Layer 2 of a small transformer language model trained on English Wikipedia (8 layers, counted from 0, width 96).
A neuron's activation on a vector x is GELU(weights . x), where the dot is the dot product.

Input weights of the MLP neurons that the questions are about. A number n stands for n times 0.0013.
n10: -177 39 202 18 102 124 -157 222 120 71 10 79 140 256 -105 -69 173 -116 197 122 -337 -135 -148 -124 -197 -75 -56 130 -140 -252 207 5 178 374 -40 -89 -153 -156 -188 130 -114 -92 -36 -102 -65 -223 23 -193 -83 260 -84 104 -104 129 319 72 52 23 -97 79 -151 129 72 197 39 23 -200 65 -157 -143 -124 68 0 195 -129 240 219 79 -154 209 -150 278 -21 -75 -152 57 -35 -141 -290 -69 172 9 102 246 -98 146
n25: -273 72 187 -18 -231 -98 -63 53 120 95 69 238 -61 -148 -18 46 163 81 -71 -14 230 -63 0 -178 -252 -32 40 -57 -8 27 73 87 259 80 43 -134 -9 163 -138 -195 -209 -156 114 34 317 187 -9 -196 -58 -37 -45 -68 92 -40 26 111 -18 -116 34 -45 93 157 226 106 42 14 -124 -317 18 -69 -253 -66 22 97 -422 89 -64 -355 -258 -56 127 53 102 -5 -165 130 134 -169 238 53 -134 -9 62 -28 170 -427
n27: -32 120 112 -34 107 142 -93 0 86 127 68 -260 198 274 116 80 -60 117 215 -20 -135 35 -252 -23 135 -141 -27 -41 18 188 -79 206 356 -197 89 67 -68 65 -157 -94 99 -81 122 -67 39 150 -103 26 -132 20 258 -71 -42 143 -57 40 -79 -271 -66 93 0 92 75 -191 105 67 -74 -123 -87 -160 71 45 89 -48 -168 -80 128 -101 174 75 -27 -119 42 -98 -30 8 -50 126 144 -150 128 -131 75 138 102 -283
n38: -98 -212 -296 -133 225 -67 41 -22 -26 -78 173 -67 198 -166 -60 -55 -89 -122 188 14 199 0 158 -4 96 -288 -290 127 -66 139 -14 -41 -336 4 13 -48 114 112 -239 -35 256 63 -204 -286 -9 -109 -18 -92 198 -46 -59 170 -40 171 -111 -61 253 -23 -133 -63 40 163 -35 -167 71 -132 -294 38 14 170 169 176 -235 -135 332 132 171 -113 53 -22 89 36 119 215 101 33 164 -101 62 -188 -159 -140 -41 47 86 270
n49: -389 82 -5 99 67 120 -227 99 79 149 -150 195 -121 178 -20 243 60 73 163 166 54 -68 309 -100 -23 303 34 0 -71 -215 152 108 182 145 -55 -182 197 -274 -175 5 -97 29 -422 51 44 126 52 -9 -82 -99 63 -79 128 202 119 35 79 -183 -9 444 -219 -214 103 41 -212 -249 65 -108 228 93 -139 221 -251 -139 -105 -18 270 -82 -52 112 -43 -119 -88 132 80 -150 103 -172 -31 -67 -5 -136 27 131 413 5
n74: 197 189 271 -262 24 76 36 -61 20 -238 234 208 -263 -135 21 245 -21 165 -87 312 -127 -36 113 56 35 -52 -62 -140 -329 189 37 84 -18 102 -64 -273 -195 18 -336 -40 334 -133 -71 -15 125 221 -81 -60 406 63 145 73 -76 236 182 202 236 -41 142 46 41 -329 -205 -117 -97 -109 99 -53 -5 198 -163 301 -155 -127 117 213 253 -144 106 134 136 -122 183 -293 -35 -96 -44 63 246 0 160 189 0 145 -316 -146
n96: 130 -163 -39 43 -88 125 304 -98 -58 -134 -202 -111 82 105 -71 -24 77 57 -82 -35 -410 57 -200 -78 345 4 -140 -135 -40 -151 -141 364 137 114 224 235 -156 -23 -119 -17 28 56 -94 -58 -53 -164 51 51 -56 -4 26 -270 -26 243 98 256 186 100 199 70 -270 27 25 -29 68 40 33 -130 31 -92 71 -144 13 223 27 90 -25 -22 327 -92 72 4 79 -154 -105 207 -264 -4 -88 -104 -139 -29 -263 154 165 4
n100: -278 31 -160 45 -15 90 174 101 48 -119 -210 18 82 36 26 62 163 37 -111 79 -344 75 17 -61 -196 -80 -50 269 -121 -164 -59 131 -11 31 20 36 -40 7 77 -44 -42 246 -130 48 113 -363 -138 132 0 -326 -267 -202 223 -173 -45 -81 -67 62 -20 141 0 269 125 235 173 67 28 -162 148 151 111 -307 120 60 21 -86 43 129 105 -28 89 -118 56 185 104 34 62 185 -162 -136 68 36 -46 -250 74 38
n145: 68 -121 212 -23 -61 -358 -198 175 -190 -124 -88 66 -130 139 144 51 -4 156 35 -228 -92 94 -97 -77 -26 67 12 -34 -117 -77 -28 222 -143 142 48 135 -57 -96 -123 45 -245 -58 42 -48 204 85 -119 98 -163 80 227 59 34 105 -107 177 -83 54 41 58 -226 -92 155 88 -97 -39 -67 -177 -32 -138 -119 -80 -27 -8 -84 -168 176 -19 30 -93 -84 -196 -25 -103 53 237 166 20 140 -116 -112 -166 78 134 -308 -130
n153: -261 -30 152 283 -12 -116 -198 -155 -394 -9 117 -10 -61 -17 -436 84 -145 14 -98 -87 -106 -172 -280 -259 13 155 -90 302 -95 71 -210 -78 51 64 142 -83 192 92 91 223 -342 22 217 17 -77 -61 102 -214 203 -74 77 -87 323 -72 22 9 14 14 137 -144 9 -126 -149 -38 174 50 203 63 -9 143 56 242 140 -37 -23 -149 -85 -104 216 -182 4 0 127 110 39 107 135 133 -172 0 -33 100 -149 -47 -14 9
n160: -49 -105 89 4 114 68 103 239 -82 -99 -146 210 -54 -158 -79 -4 44 34 123 9 -97 181 -56 -102 -83 -286 150 112 51 76 -96 240 -4 -4 -291 302 -17 167 -287 -99 -31 -123 -185 -148 -22 215 -152 253 -34 394 160 74 21 -26 -51 -75 -65 -17 -224 51 93 216 -274 16 130 246 -209 211 44 12 -74 79 56 -229 22 -89 -24 -129 -222 -99 -126 -89 4 -169 12 -257 5 -83 150 -38 66 -8 47 174 -131 -22
n165: -70 38 -36 -142 -195 175 68 62 -82 -191 107 -284 -19 -31 218 -59 -211 118 381 -128 190 191 36 -18 -79 192 50 -241 -8 27 46 28 -95 -127 393 -39 -88 -64 -223 -57 -128 -22 191 56 169 -491 -44 -22 0 83 -9 133 372 -81 80 191 92 -149 -99 185 36 177 92 -107 165 196 22 -143 -37 209 -112 185 -86 -186 -84 187 201 50 207 -117 84 -138 115 115 -61 14 63 119 -163 81 154 -39 120 -66 53 -96
n193: 166 -80 66 -57 -111 62 -116 288 -51 90 -32 -133 -223 -91 211 -170 -139 -358 13 41 375 40 76 -53 99 9 -107 -104 20 -172 -212 -36 -187 92 17 -65 121 130 -86 103 -29 186 35 -115 40 -335 -215 -112 -338 -64 -216 -145 79 40 -79 212 -218 -160 -17 40 -242 -266 156 55 70 -238 124 -21 224 189 -47 0 -9 -78 235 29 -8 45 91 -129 4 92 187 -140 -52 28 -128 -77 -170 -133 83 -142 164 228 165 -280
n195: 123 4 -33 -141 219 126 111 -116 338 -95 25 105 -201 83 -97 176 72 -119 -77 12 101 -219 168 -45 -250 46 -29 99 -11 45 50 201 4 -42 78 36 -36 -15 -83 -52 94 89 113 -67 112 39 -52 -342 20 8 -141 -54 338 318 109 186 42 -213 47 37 109 72 -20 8 17 157 196 -240 202 -91 55 180 66 -135 -182 100 151 45 -20 315 -217 121 45 4 -71 144 114 -275 -83 142 -38 -83 -41 -34 -17 -12
n199: 5 -89 -94 35 -25 -76 -45 115 -35 -83 -196 140 75 -110 -200 -198 131 295 -166 -110 37 -32 81 -13 83 -82 -422 53 -103 251 -142 175 -135 -106 -182 4 -26 160 -104 -114 -116 -153 -40 91 -96 -71 -276 149 -289 -46 -73 78 9 -59 40 -47 -37 136 -39 63 281 28 -35 209 -104 82 -186 -93 -37 104 0 -379 -326 316 103 0 -51 -45 -110 -235 -31 -40 235 257 -18 103 -116 78 221 292 -107 -219 79 -28 225 -138
n217: 66 90 72 -98 -256 -149 -173 71 -232 -4 207 78 90 141 -61 306 24 238 -54 143 121 -206 137 162 -79 83 41 -186 -96 216 32 46 116 137 -70 -57 18 -262 12 -132 -37 -27 -139 100 115 14 -108 71 341 -98 -257 -190 0 -50 125 103 255 -164 -35 314 -99 169 -124 9 -128 -363 -74 68 -103 -79 153 84 5 -131 155 -64 172 -73 36 83 -277 -13 -249 -79 35 99 15 74 87 -276 -193 150 -263 252 178 129
n222: -13 4 -38 -91 58 -133 -411 -111 230 -4 143 -174 -118 89 4 -188 144 -76 67 68 491 -144 -25 96 -20 -17 88 -90 -203 228 34 -51 121 -79 269 -158 -77 48 -67 93 42 -104 144 -97 -161 132 58 53 -117 -159 119 26 107 -109 -99 -243 30 -340 76 75 277 147 -216 36 -232 -127 -181 -23 -168 -20 117 -45 -210 -17 48 -40 175 135 -41 24 -111 -75 -34 -128 -85 -74 13 128 -80 -29 217 167 81 57 -53 -98
n223: 195 -224 59 72 21 127 -326 -135 57 -75 109 -293 53 138 179 116 43 -184 -182 51 -9 28 -138 -241 -378 181 37 103 172 73 140 0 80 -22 -9 182 -160 273 12 -31 4 201 -95 -321 -14 82 136 18 9 -19 125 150 -302 -55 81 28 -220 37 61 206 -127 85 58 156 -292 223 308 -222 -94 -155 84 -206 -115 -38 257 -39 22 74 -242 62 0 136 121 -98 -9 -47 -83 -103 83 -73 228 -204 -126 211 -112 -144
n231: -290 -9 313 361 80 -19 -102 28 -42 -5 -155 -62 -136 192 -114 -113 -116 -204 -24 396 -243 -248 -39 -77 258 250 102 -56 22 72 -388 30 224 -164 79 103 178 -231 205 112 53 130 0 65 88 -405 138 -5 -87 -213 -186 59 -204 -63 186 -40 10 140 -9 256 129 -239 127 -69 -66 49 0 -23 -69 -65 -88 33 -140 308 325 73 18 -150 109 -135 -71 48 -26 0 5 120 -299 -15 -56 -178 220 -9 -186 35 92 -255
n244: 204 160 -214 -247 198 159 124 -270 -18 4 -228 103 110 -44 -203 43 81 304 23 339 -193 74 -28 -105 -53 223 272 120 46 -50 112 66 -32 -194 158 124 107 -260 -186 -62 -118 -132 -158 -75 74 29 -90 58 124 84 -208 -163 -117 82 -72 52 84 87 -218 -115 -14 38 102 134 96 32 -387 -128 207 -110 -44 -4 37 75 -57 -39 -13 152 318 -79 -27 199 -322 -298 -62 81 -20 121 127 -96 -199 -67 118 148 -204 47
n252: -75 155 -169 -299 62 -293 -150 114 200 -61 321 -57 248 -33 -354 163 -106 -78 130 -25 -65 190 -204 -173 -150 157 -365 -160 186 -221 -25 -223 -17 -214 93 -37 132 -73 -77 235 -151 140 38 -167 -113 -177 -119 -127 63 -213 245 89 -81 -227 119 -25 158 44 -111 -111 -76 -180 89 -92 116 -210 14 -77 353 121 19 -61 29 -115 341 -41 165 -63 -57 -9 328 -100 66 79 -155 95 88 -187 -87 -48 321 202 -4 -142 97 -177
n258: -137 -5 -249 101 45 -170 -25 -207 -113 -222 345 -78 -102 -29 -81 -183 -51 118 102 -99 -237 227 -103 -88 67 50 -84 -229 99 -151 55 160 137 -166 -225 379 24 257 -126 -81 36 -63 -101 85 10 329 -164 243 -59 196 248 -300 96 171 29 41 190 221 126 29 48 253 -62 51 -102 -129 -33 119 196 -184 -24 168 103 25 152 -42 -139 162 -110 -255 140 19 -112 324 -209 15 -141 50 -203 20 -91 -404 248 5 249 145
n291: 218 -261 199 40 -218 214 -103 308 44 35 266 197 247 -45 196 -38 5 -77 -184 296 -169 145 72 -71 219 -146 -274 120 80 31 -193 10 230 0 182 -273 210 132 127 -55 381 -220 -40 -99 119 118 -243 135 67 100 10 -58 -272 -21 122 308 115 -62 -34 -247 -15 85 -60 -141 -182 -192 0 -168 21 -84 94 95 211 69 160 19 117 26 216 272 -15 233 -150 151 10 239 143 225 -44 -194 159 -45 -255 290 283 -256
n300: 227 -268 -5 128 69 -208 -19 -192 85 -292 -34 15 -132 -380 -173 113 175 42 134 -203 48 132 94 -213 -41 227 52 -41 -192 -273 232 162 -4 57 107 -95 -9 87 -33 -131 26 -88 -60 193 245 -54 -51 195 205 -100 269 -5 138 -61 -5 -174 -167 -14 27 -23 -18 10 73 124 -146 90 22 -87 168 -13 125 14 23 -192 -295 -180 -181 365 306 -13 192 263 72 -57 77 -87 80 266 -154 260 -174 -18 -47 180 257 52
n308: 105 -4 320 59 -233 -46 138 81 62 -115 162 -186 34 49 85 51 -43 -199 -27 153 99 -65 -120 -232 -147 -56 -231 -214 -172 55 126 -131 48 -99 70 75 -343 90 16 156 34 137 -262 18 -107 38 158 -192 -23 -320 23 -28 -135 46 484 95 -267 257 -166 0 222 -38 402 83 -43 14 26 116 -24 168 -53 -36 244 -184 38 -204 -109 -166 90 -13 -41 14 46 -177 -120 10 39 -14 29 -155 -233 -13 291 53 -78 89
n310: -348 38 -67 66 -58 -80 49 -344 17 100 218 -182 145 -13 245 -25 -145 -230 67 91 83 -172 4 -40 222 45 140 -13 99 -71 128 -73 67 169 82 -35 -22 -155 -202 135 -148 80 -212 9 132 -52 18 -87 -229 110 -113 -293 -256 76 261 79 -27 67 26 67 129 264 65 26 197 -172 -237 4 -101 87 -52 -298 -4 0 -79 -21 -64 -95 294 -43 -40 111 -37 59 248 65 5 -55 -487 -36 -167 -304 -37 -122 -104 173
n312: 47 293 -200 -16 -38 -183 -41 -161 8 43 -64 87 175 183 -67 134 328 62 155 8 -76 91 78 134 95 0 173 16 -67 -73 -142 -272 54 -301 -31 238 4 -131 7 -20 -38 45 -16 20 29 -47 -81 -219 4 -34 -116 -104 93 -57 44 -13 155 98 -195 4 49 -97 -255 101 34 33 90 -359 265 -75 -83 -60 131 105 276 -54 291 152 28 71 189 101 -30 -17 -56 119 -48 -125 -209 -110 191 -71 -252 -39 39 -37
n317: -131 -254 4 43 -37 -47 12 51 -23 -279 -185 -84 50 -96 208 70 346 -48 16 132 -179 -88 87 4 -23 28 84 -143 51 189 101 85 42 116 -42 230 31 123 102 46 -163 43 47 76 -132 137 180 -112 -32 73 -112 137 -82 55 102 102 -73 79 140 167 27 0 266 -60 -108 92 -129 44 57 4 95 -147 -127 -8 66 7 -4 84 -179 -325 -19 -157 -148 -318 -212 -4 114 -210 194 -284 -127 -123 146 -99 -109 -32
n328: 21 -163 -4 174 104 132 -56 55 -233 -86 121 -249 122 113 -153 260 -151 203 -208 -98 21 -248 4 -92 149 -25 -174 102 -236 148 -205 -132 -18 182 19 51 -219 -100 -28 -117 -11 -152 -111 27 8 42 36 -94 -125 314 -29 12 8 44 -199 158 230 -145 -12 -93 -139 -8 55 -80 8 -175 209 45 -62 -113 15 -63 -141 241 42 68 -53 101 -28 -194 -63 -104 232 356 106 -109 142 -12 -94 12 -92 -86 63 38 -13 -123
n343: 34 23 32 119 -90 -12 -146 -159 16 113 -29 56 -233 -67 33 246 63 -86 193 -111 17 8 166 -121 28 -21 -122 -102 -78 60 288 33 43 -69 -171 -16 220 83 82 94 45 -189 24 -47 164 8 340 -189 53 -278 90 -165 -36 198 4 176 190 187 81 4 -184 -276 91 -123 -42 41 117 8 -191 66 19 -47 102 -108 25 195 0 -195 -103 74 91 224 259 95 -71 -105 17 318 22 -109 -13 106 34 148 -56 -301
n366: 207 59 -261 119 31 -264 -121 159 -32 20 237 -177 9 40 -43 31 39 -100 54 93 107 50 184 293 -93 114 -255 12 15 74 -161 -51 33 188 171 -101 -57 -81 -136 -202 -114 190 29 -64 13 -26 62 -138 42 -111 101 38 127 -62 -189 202 255 121 40 158 -4 -202 316 -71 22 -156 44 -97 -9 169 24 -16 121 283 -173 -75 -189 -221 53 -12 20 -160 -68 -127 4 121 -13 17 -221 -277 17 77 -264 248 44 106
n382: -102 -31 150 208 -126 -23 175 292 -132 -127 117 85 197 -156 78 -48 93 223 -61 115 -179 271 47 211 110 -14 -38 -138 306 196 -249 154 62 35 158 192 -156 105 -12 41 268 141 288 -231 81 -64 279 -160 179 72 -110 106 125 -122 144 -63 72 5 -202 -283 112 156 -128 -138 -15 43 199 57 -213 45 32 41 175 126 274 -129 -143 -76 166 -41 -250 -47 -39 120 105 -278 -60 -274 -211 -75 156 -229 -212 5 -30 -144

Each question shows a token from some text and the vector x that enters the MLP there. A number n stands for n times 0.0093.

".": -8 28 45 -31 -27 -51 -114 -35 202 31 14 -108 -105 58 166 -255 -1 88 -76 -149 53 206 -71 38 -25 -29 48 87 10 65 114 -46 -211 -246 -78 106 124 -342 221 -69 47 12 -90 -28 60 269 101 38 246 51 41 -92 20 -158 56 71 -14 -91 109 -173 -268 82 34 -218 93 40 -133 167 246 82 -228 97 9 249 -73 77 -68 -124 8 92 56 2 126 30 59 118 98 -48 100 -90 -91 171 -50 -13 -96 24
Which neuron fires most, and how strongly? n244, at about 1.3

"6": 9 67 -77 -54 -239 80 -78 -5 354 -150 -95 -96 -29 171 159 -280 85 37 17 -93 123 104 -188 56 68 -92 -40 -36 -8 -25 111 -12 -266 -46 -72 111 200 -112 279 -38 11 30 -135 -32 40 227 -67 -96 119 -26 129 -46 -39 -28 114 11 -89 27 202 -84 -210 67 122 -266 97 167 -30 48 141 72 -147 262 -51 286 -171 -28 -92 -26 -9 88 -116 3 66 -70 3 -28 36 1 -66 53 -55 205 -40 83 -35 19
The three highest activations, in order: n343, n308, n96

"ind": -99 5 -3 54 -276 25 -33 -202 243 64 -34 46 48 205 -3 -121 -109 13 50 -159 34 131 -30 -28 -37 -40 39 85 -73 159 -2 35 -169 -19 -56 134 -64 -87 214 -27 32 52 -47 49 -178 138 -40 -30 -16 129 -85 -54 -11 -189 117 -88 -127 -41 243 -77 -150 42 108 -194 60 26 -117 226 83 177 -113 350 -80 116 -153 101 -121 17 119 170 -68 28 160 -52 237 83 -46 -73 20 -1 -228 230 -257 -48 -48 82
The three highest activations, in order: n153, n310, n96

"ain": -49 -56 -149 21 -257 79 49 -89 326 84 57 -95 -7 116 177 -164 -5 125 43 -120 -74 22 -77 17 -149 31 133 -2 -186 193 45 -79 -223 -155 52 102 84 -195 258 -77 138 69 -11 -76 -25 206 -31 -125 76 140 -120 -66 -66 -9 135 -135 -186 49 141 12 -252 56 57 -183 42 127 -129 -13 101 132 -37 184 70 254 -6 49 -150 154 54 42 12 -109 72 -41 64 -164 -47 -145 99 -15 -153 332 -49 135 -43 82
The two highest activations, in order: n244, n317

"s": -83 83 -77 169 -176 248 -149 31 278 8 -12 -23 -71 148 73 -117 100 94 -73 -80 10 183 -55 28 -112 9 -20 -103 -148 184 12 84 -230 -93 -239 16 175 -156 189 9 57 -14 -17 -37 58 155 -99 -23 -15 29 -95 -52 20 -211 170 11 -92 -122 135 -6 -264 -15 40 -73 24 53 -19 138 -28 122 -74 348 57 161 -143 56 -157 -133 -51 154 -50 -73 211 -36 108 82 -56 -40 5 24 -93 204 -149 -57 42 204
Which neuron lights up most? n49

"re": 42 -76 -62 106 -355 58 131 -24 276 83 32 -142 -73 -38 86 -159 -47 -4 -59 -255 75 112 -194 39 -17 21 143 38 120 227 2 33 -36 -10 -81 81 90 -165 180 -263 -10 91 71 62 100 208 -58 71 -20 72 -134 -4 -31 -181 8 -48 -116 -10 116 -35 -412 84 43 -193 -34 63 -82 158 111 47 -86 282 59 305 17 71 63 -55 -166 -5 -5 -70 180 20 29 5 -23 -126 -27 -6 -44 312 -133 -24 -105 115
Which neuron lights up most? n25

"ill": -57 -26 -63 82 -303 152 -93 -24 130 13 -15 26 -18 210 85 -93 -146 160 89 -220 -5 6 -267 -14 -86 -1 107 101 -86 85 21 23 -228 -97 -139 -7 118 -289 315 -46 50 57 89 52 43 151 -9 21 54 166 -7 -26 9 -183 140 -49 -54 -63 243 -20 -159 82 100 -46 63 70 -184 87 238 80 -84 230 49 68 -168 -93 -58 -139 114 169 -40 -69 119 42 158 -26 -90 -127 -31 56 -134 233 -46 -15 -159 120
Which neuron lights up most? n153

" ": 17 52 2 -26 -168 29 -71 -36 218 -12 -26 -68 2 69 119 -167 144 78 -33 -127 156 59 -98 48 -37 -88 -46 70 -24 -36 42 89 -302 -218 -6 123 75 -406 171 -88 138 30 153 126 -10 109 -22 -13 47 -83 -12 -71 -84 -123 -30 -13 -35 5 231 -76 -210 -38 94 -67 -69 172 38 174 82 66 -72 289 55 53 -50 89 -58 -10 -48 50 -52 70 162 -119 134 -45 -64 -128 99 94 -86 155 -148 50 -44 79
Which neuron fires most, and how strongly? n195, at about 0.78

" d": -136 -10 61 -19 -212 0 -74 -135 213 -94 18 82 17 71 118 -279 -128 72 -21 -44 240 149 14 42 -60 -70 92 115 109 34 132 98 -173 -156 -71 130 -28 -135 20 -134 94 58 90 20 -158 199 5 12 63 -26 -21 -55 -20 -232 -29 -84 -101 -78 212 -5 -171 -109 155 -190 10 -87 -138 380 3 65 18 256 -41 205 -72 150 -53 -33 -67 -26 -61 34 199 -4 103 38 -39 -75 68 120 -168 163 -117 50 -44 84
Which neuron fires most, and how strongly? n222, at about 1.1

"ang": 75 -100 -78 -18 -128 86 -110 58 145 -40 -45 16 87 286 238 -110 39 91 118 -192 -105 115 -12 -53 70 -119 -4 14 -44 73 105 51 -282 -161 -64 158 149 -227 252 -75 10 136 -43 -4 26 209 -63 -78 57 118 -6 60 -179 -243 40 -61 -258 -46 101 94 -163 122 -58 -45 10 -1 44 35 52 192 -8 215 -68 235 -150 113 -188 79 93 181 -11 -124 84 -93 37 -38 -146 -45 4 17 -209 230 -124 -68 -11 49
Which neuron fires most, and how strongly? n96, at about 0.46

" |\n": 30 35 20 101 -153 89 -97 -111 262 63 -21 -106 80 111 121 -227 88 87 3 -189 -16 3 21 107 81 -100 70 84 85 34 -15 -96 -245 -168 -42 139 77 -121 117 -99 60 148 58 -28 43 158 -95 -22 156 -121 90 -252 -152 -165 76 -72 1 92 230 -36 -370 38 63 -6 -111 69 -48 82 270 194 -85 226 2 41 -79 11 -133 -72 -36 139 -185 132 -6 -17 -6 -21 64 -120 79 -60 -6 202 -19 -124 6 127
Which neuron fires most, and how strongly? n312, at about 0.71

" an": -61 42 -10 26 -205 -1 1 78 175 -58 -43 45 -35 186 113 -140 -148 30 -61 -157 212 70 -11 236 -153 -9 170 -102 -25 140 66 -22 -173 -82 80 251 -86 -143 177 31 33 -48 169 141 -48 53 -77 28 91 -67 -58 87 -62 -223 -17 -22 -106 35 125 -85 -335 -5 -15 94 -91 10 -17 135 108 251 -33 179 -65 -34 -250 44 -170 11 -27 -95 -40 -23 201 98 109 -29 35 -299 58 81 -162 129 -8 77 -107 163
The three highest activations, in order: n165, n145, n308

" h": -38 28 -68 98 -344 55 -132 -89 173 -15 -96 158 -13 177 178 -316 52 101 3 -97 101 109 -37 -10 -29 -102 106 83 60 46 146 63 -204 -158 -52 161 -82 -197 195 39 9 22 135 100 -33 105 -94 112 186 102 47 68 -2 -131 -117 39 -60 55 163 -68 -149 -102 28 -49 69 -46 -163 191 62 177 0 155 77 -14 -206 140 -92 -106 1 119 -142 -36 105 25 143 15 -99 -218 -86 103 -33 69 -191 123 -112 26
The three highest activations, in order: n160, n145, n382

" t": 63 -2 29 50 -334 -68 -59 -131 227 25 -27 15 43 119 170 -159 17 161 -86 -6 161 92 -26 111 -20 -58 76 61 74 -24 93 88 -163 -205 -72 88 -25 -261 20 56 151 48 100 -40 -234 229 -59 106 85 -10 -180 49 -60 -140 -144 -80 -32 8 212 -89 -190 -99 116 -73 34 -6 -50 194 35 146 -67 297 25 143 -118 119 -161 -49 -7 -22 -32 -22 97 -121 156 29 -69 -121 -47 157 -243 91 -78 44 111 81
Which neuron lights up most? n366

"f": -9 -16 -79 68 -238 23 -48 -142 240 -68 -28 -45 -78 99 148 -92 164 -13 -13 -57 13 146 -34 45 229 46 -37 85 12 152 51 0 -209 -120 -140 6 86 -253 100 84 153 -8 -134 18 -43 118 -112 -58 -31 38 -141 -58 -126 -132 49 -59 -106 -89 90 -73 -239 102 86 -79 113 54 -33 336 108 60 -178 318 113 149 -91 13 -171 52 59 102 -108 -64 186 126 221 -31 -160 41 55 -29 -46 250 -146 -34 -21 54
Which neuron fires most, and how strongly? n310, at about 0.62

" was": -6 -69 46 110 -183 11 -167 -77 179 4 -161 19 5 27 34 -220 -99 69 -46 -98 -19 39 -58 120 30 -91 101 -72 -21 41 20 -120 -277 -98 -40 115 -223 -209 193 -118 206 -3 204 16 -61 190 -124 -9 122 -135 3 19 -67 -159 38 -77 -118 -1 30 -6 -252 165 82 -52 48 112 -12 247 85 168 39 218 91 125 -211 126 -17 -34 18 -67 19 88 200 127 140 -21 42 -67 41 4 -131 106 6 59 -89 171
Which neuron lights up most? n308

" a": -28 -19 -14 130 -192 95 -93 40 217 -36 -79 3 -64 154 92 -166 -40 27 4 -67 247 52 7 129 -109 -72 56 -32 -61 113 129 57 -289 -167 63 143 -73 -245 147 -38 -1 -16 140 56 -73 168 -28 27 111 -51 -96 80 -59 -141 26 -67 -22 93 106 -105 -384 -35 63 -28 53 -49 32 191 39 151 -60 207 -102 78 -157 93 -152 -85 4 -16 21 -16 233 55 69 -67 -6 -273 110 119 -57 140 -27 6 -10 140
Which neuron lights up most? n165

"ec": -26 18 -143 30 -358 68 -102 53 274 -30 -28 -27 -135 -90 204 -135 130 153 109 -142 89 193 -120 119 42 -12 58 -15 62 262 124 26 -32 -319 -175 96 11 -237 200 -81 43 124 73 18 104 234 -83 -17 98 36 -112 8 42 -78 37 -183 -251 73 155 -59 -156 -84 142 -206 -35 82 -49 109 116 -99 -33 90 10 178 -94 72 9 7 -58 -9 -155 -144 180 -56 119 0 -42 -102 26 25 -179 317 -6 -140 24 163
Which neuron fires most, and how strongly? n317, at about 2.1

" P": -54 -50 -83 -82 -303 74 -8 -165 213 88 -79 23 33 178 76 -173 -24 192 -104 -73 62 13 28 77 3 -109 85 44 84 -45 138 93 -100 -242 -58 115 164 -352 192 -92 125 -32 -21 -49 -8 219 -49 -46 72 -12 -66 -68 -73 -164 -125 -25 -72 35 192 -79 -205 15 164 -58 -8 78 73 208 94 231 -71 218 39 117 7 105 -30 45 -73 70 -246 -67 195 8 77 -6 -52 -76 33 56 -42 64 -92 -49 48 63
Which neuron fires most, and how strongly? n49, at about 0.38

"ff": 57 -37 -26 85 -236 73 -65 -93 389 31 -46 -15 36 141 40 -57 150 -92 -20 -226 6 123 -50 57 110 9 -53 37 -63 215 -41 -109 -115 -183 -119 75 164 -214 194 0 187 -23 -142 85 18 80 -72 -9 44 137 -169 48 7 -188 61 -72 -115 -77 122 162 -167 37 10 -211 -20 139 8 274 119 33 -200 203 74 210 -147 132 -220 47 43 159 -141 -150 94 57 98 2 -206 -31 -54 146 -153 225 -97 -7 -141 -8
Which neuron lights up most? n231

" ad": 174 132 -31 -4 -348 -98 48 -16 199 -69 -51 -100 31 127 43 -122 -90 243 -50 -138 96 191 42 32 9 -108 9 37 39 137 16 164 -59 -147 -77 -1 -45 -24 54 -48 62 -10 159 112 -85 16 -194 -16 -90 -81 -88 16 -147 -159 54 -76 -99 -47 193 -195 -314 22 25 -70 159 26 -39 77 102 229 -8 -59 -89 434 -48 172 -21 43 -21 102 -68 -11 243 -2 88 68 -2 -264 225 94 -152 71 -223 -18 149 61
Which neuron fires most, and how strongly? n199, at about 5.6

" comm": -75 48 -170 37 -192 86 -39 -134 264 141 129 68 -24 162 135 -239 -83 67 -75 -6 105 54 -109 223 39 -52 98 -34 44 84 33 -1 -65 -226 41 -151 6 -274 169 -70 133 -92 36 -94 -138 221 -93 1 132 46 -57 -16 -47 -260 8 -117 -158 -114 58 -2 -185 -30 166 -197 85 40 -64 250 173 134 -110 -78 -3 86 3 119 -241 75 -18 222 40 81 170 53 -29 33 -157 -78 214 211 -65 123 -150 20 -45 121
Which neuron lights up most? n222

"é": 38 -24 -144 29 -165 78 23 68 70 51 27 -79 -67 77 266 -184 -9 209 29 -126 -32 -33 -64 128 50 -15 97 119 -105 199 26 18 -148 27 90 26 62 -381 224 -10 67 93 54 -136 -26 146 -12 -116 -22 -17 -16 26 -48 -168 86 -208 -220 -33 205 -116 -155 -94 156 -197 -3 129 -26 226 95 75 -172 178 -45 113 -81 62 -203 63 -173 201 73 -83 90 -35 203 -58 137 -88 139 -48 -139 310 -2 -30 -185 78
Which neuron lights up most? n317

"ue": 67 -30 -4 110 -105 73 -88 0 285 -23 -115 -94 39 161 168 -105 -45 85 -157 -280 -99 37 -45 150 109 -43 19 -10 -62 152 35 156 -114 -147 -9 -7 77 -219 274 -162 -82 18 -14 -3 -10 145 -104 114 26 22 63 -77 -74 -168 -60 -177 -75 29 151 35 -236 12 145 -234 -51 84 -47 213 52 106 -216 291 -101 75 46 169 -117 117 -2 175 49 -117 147 -105 60 -17 -112 -7 -22 -59 -53 286 14 41 -110 191
Which neuron lights up most? n96

" The": 27 -1 -31 -47 -298 29 -68 28 283 53 -73 52 -84 118 39 -72 -49 75 -81 -170 118 -100 -2 192 -3 -105 72 94 -112 133 84 -105 -206 -74 29 195 -18 -298 197 -30 66 -1 -14 152 -43 91 -178 -60 131 24 -40 17 -57 -218 28 -76 -47 89 203 -137 -258 23 -4 -66 -5 -39 44 166 11 201 -51 262 43 96 -95 110 -154 5 -6 -81 -9 -60 222 83 152 -62 68 -219 125 -3 30 37 50 -6 -84 163
Which neuron lights up most? n328

" who": 20 -20 -60 157 -129 38 -226 -16 281 12 -44 59 -100 -60 85 -273 -77 182 -144 -82 26 41 -57 132 10 -65 48 14 62 188 51 120 -271 -118 -11 32 -103 -209 166 50 -31 -45 52 133 -57 163 -95 68 174 -118 -2 -13 -89 -202 -18 -92 -7 169 56 152 -250 50 63 -160 94 42 -165 86 207 163 -74 200 21 170 -115 18 -9 49 -41 103 -60 -3 183 41 92 6 178 -179 8 -20 -146 100 -2 10 -57 35
Which neuron fires most, and how strongly? n199, at about 0.72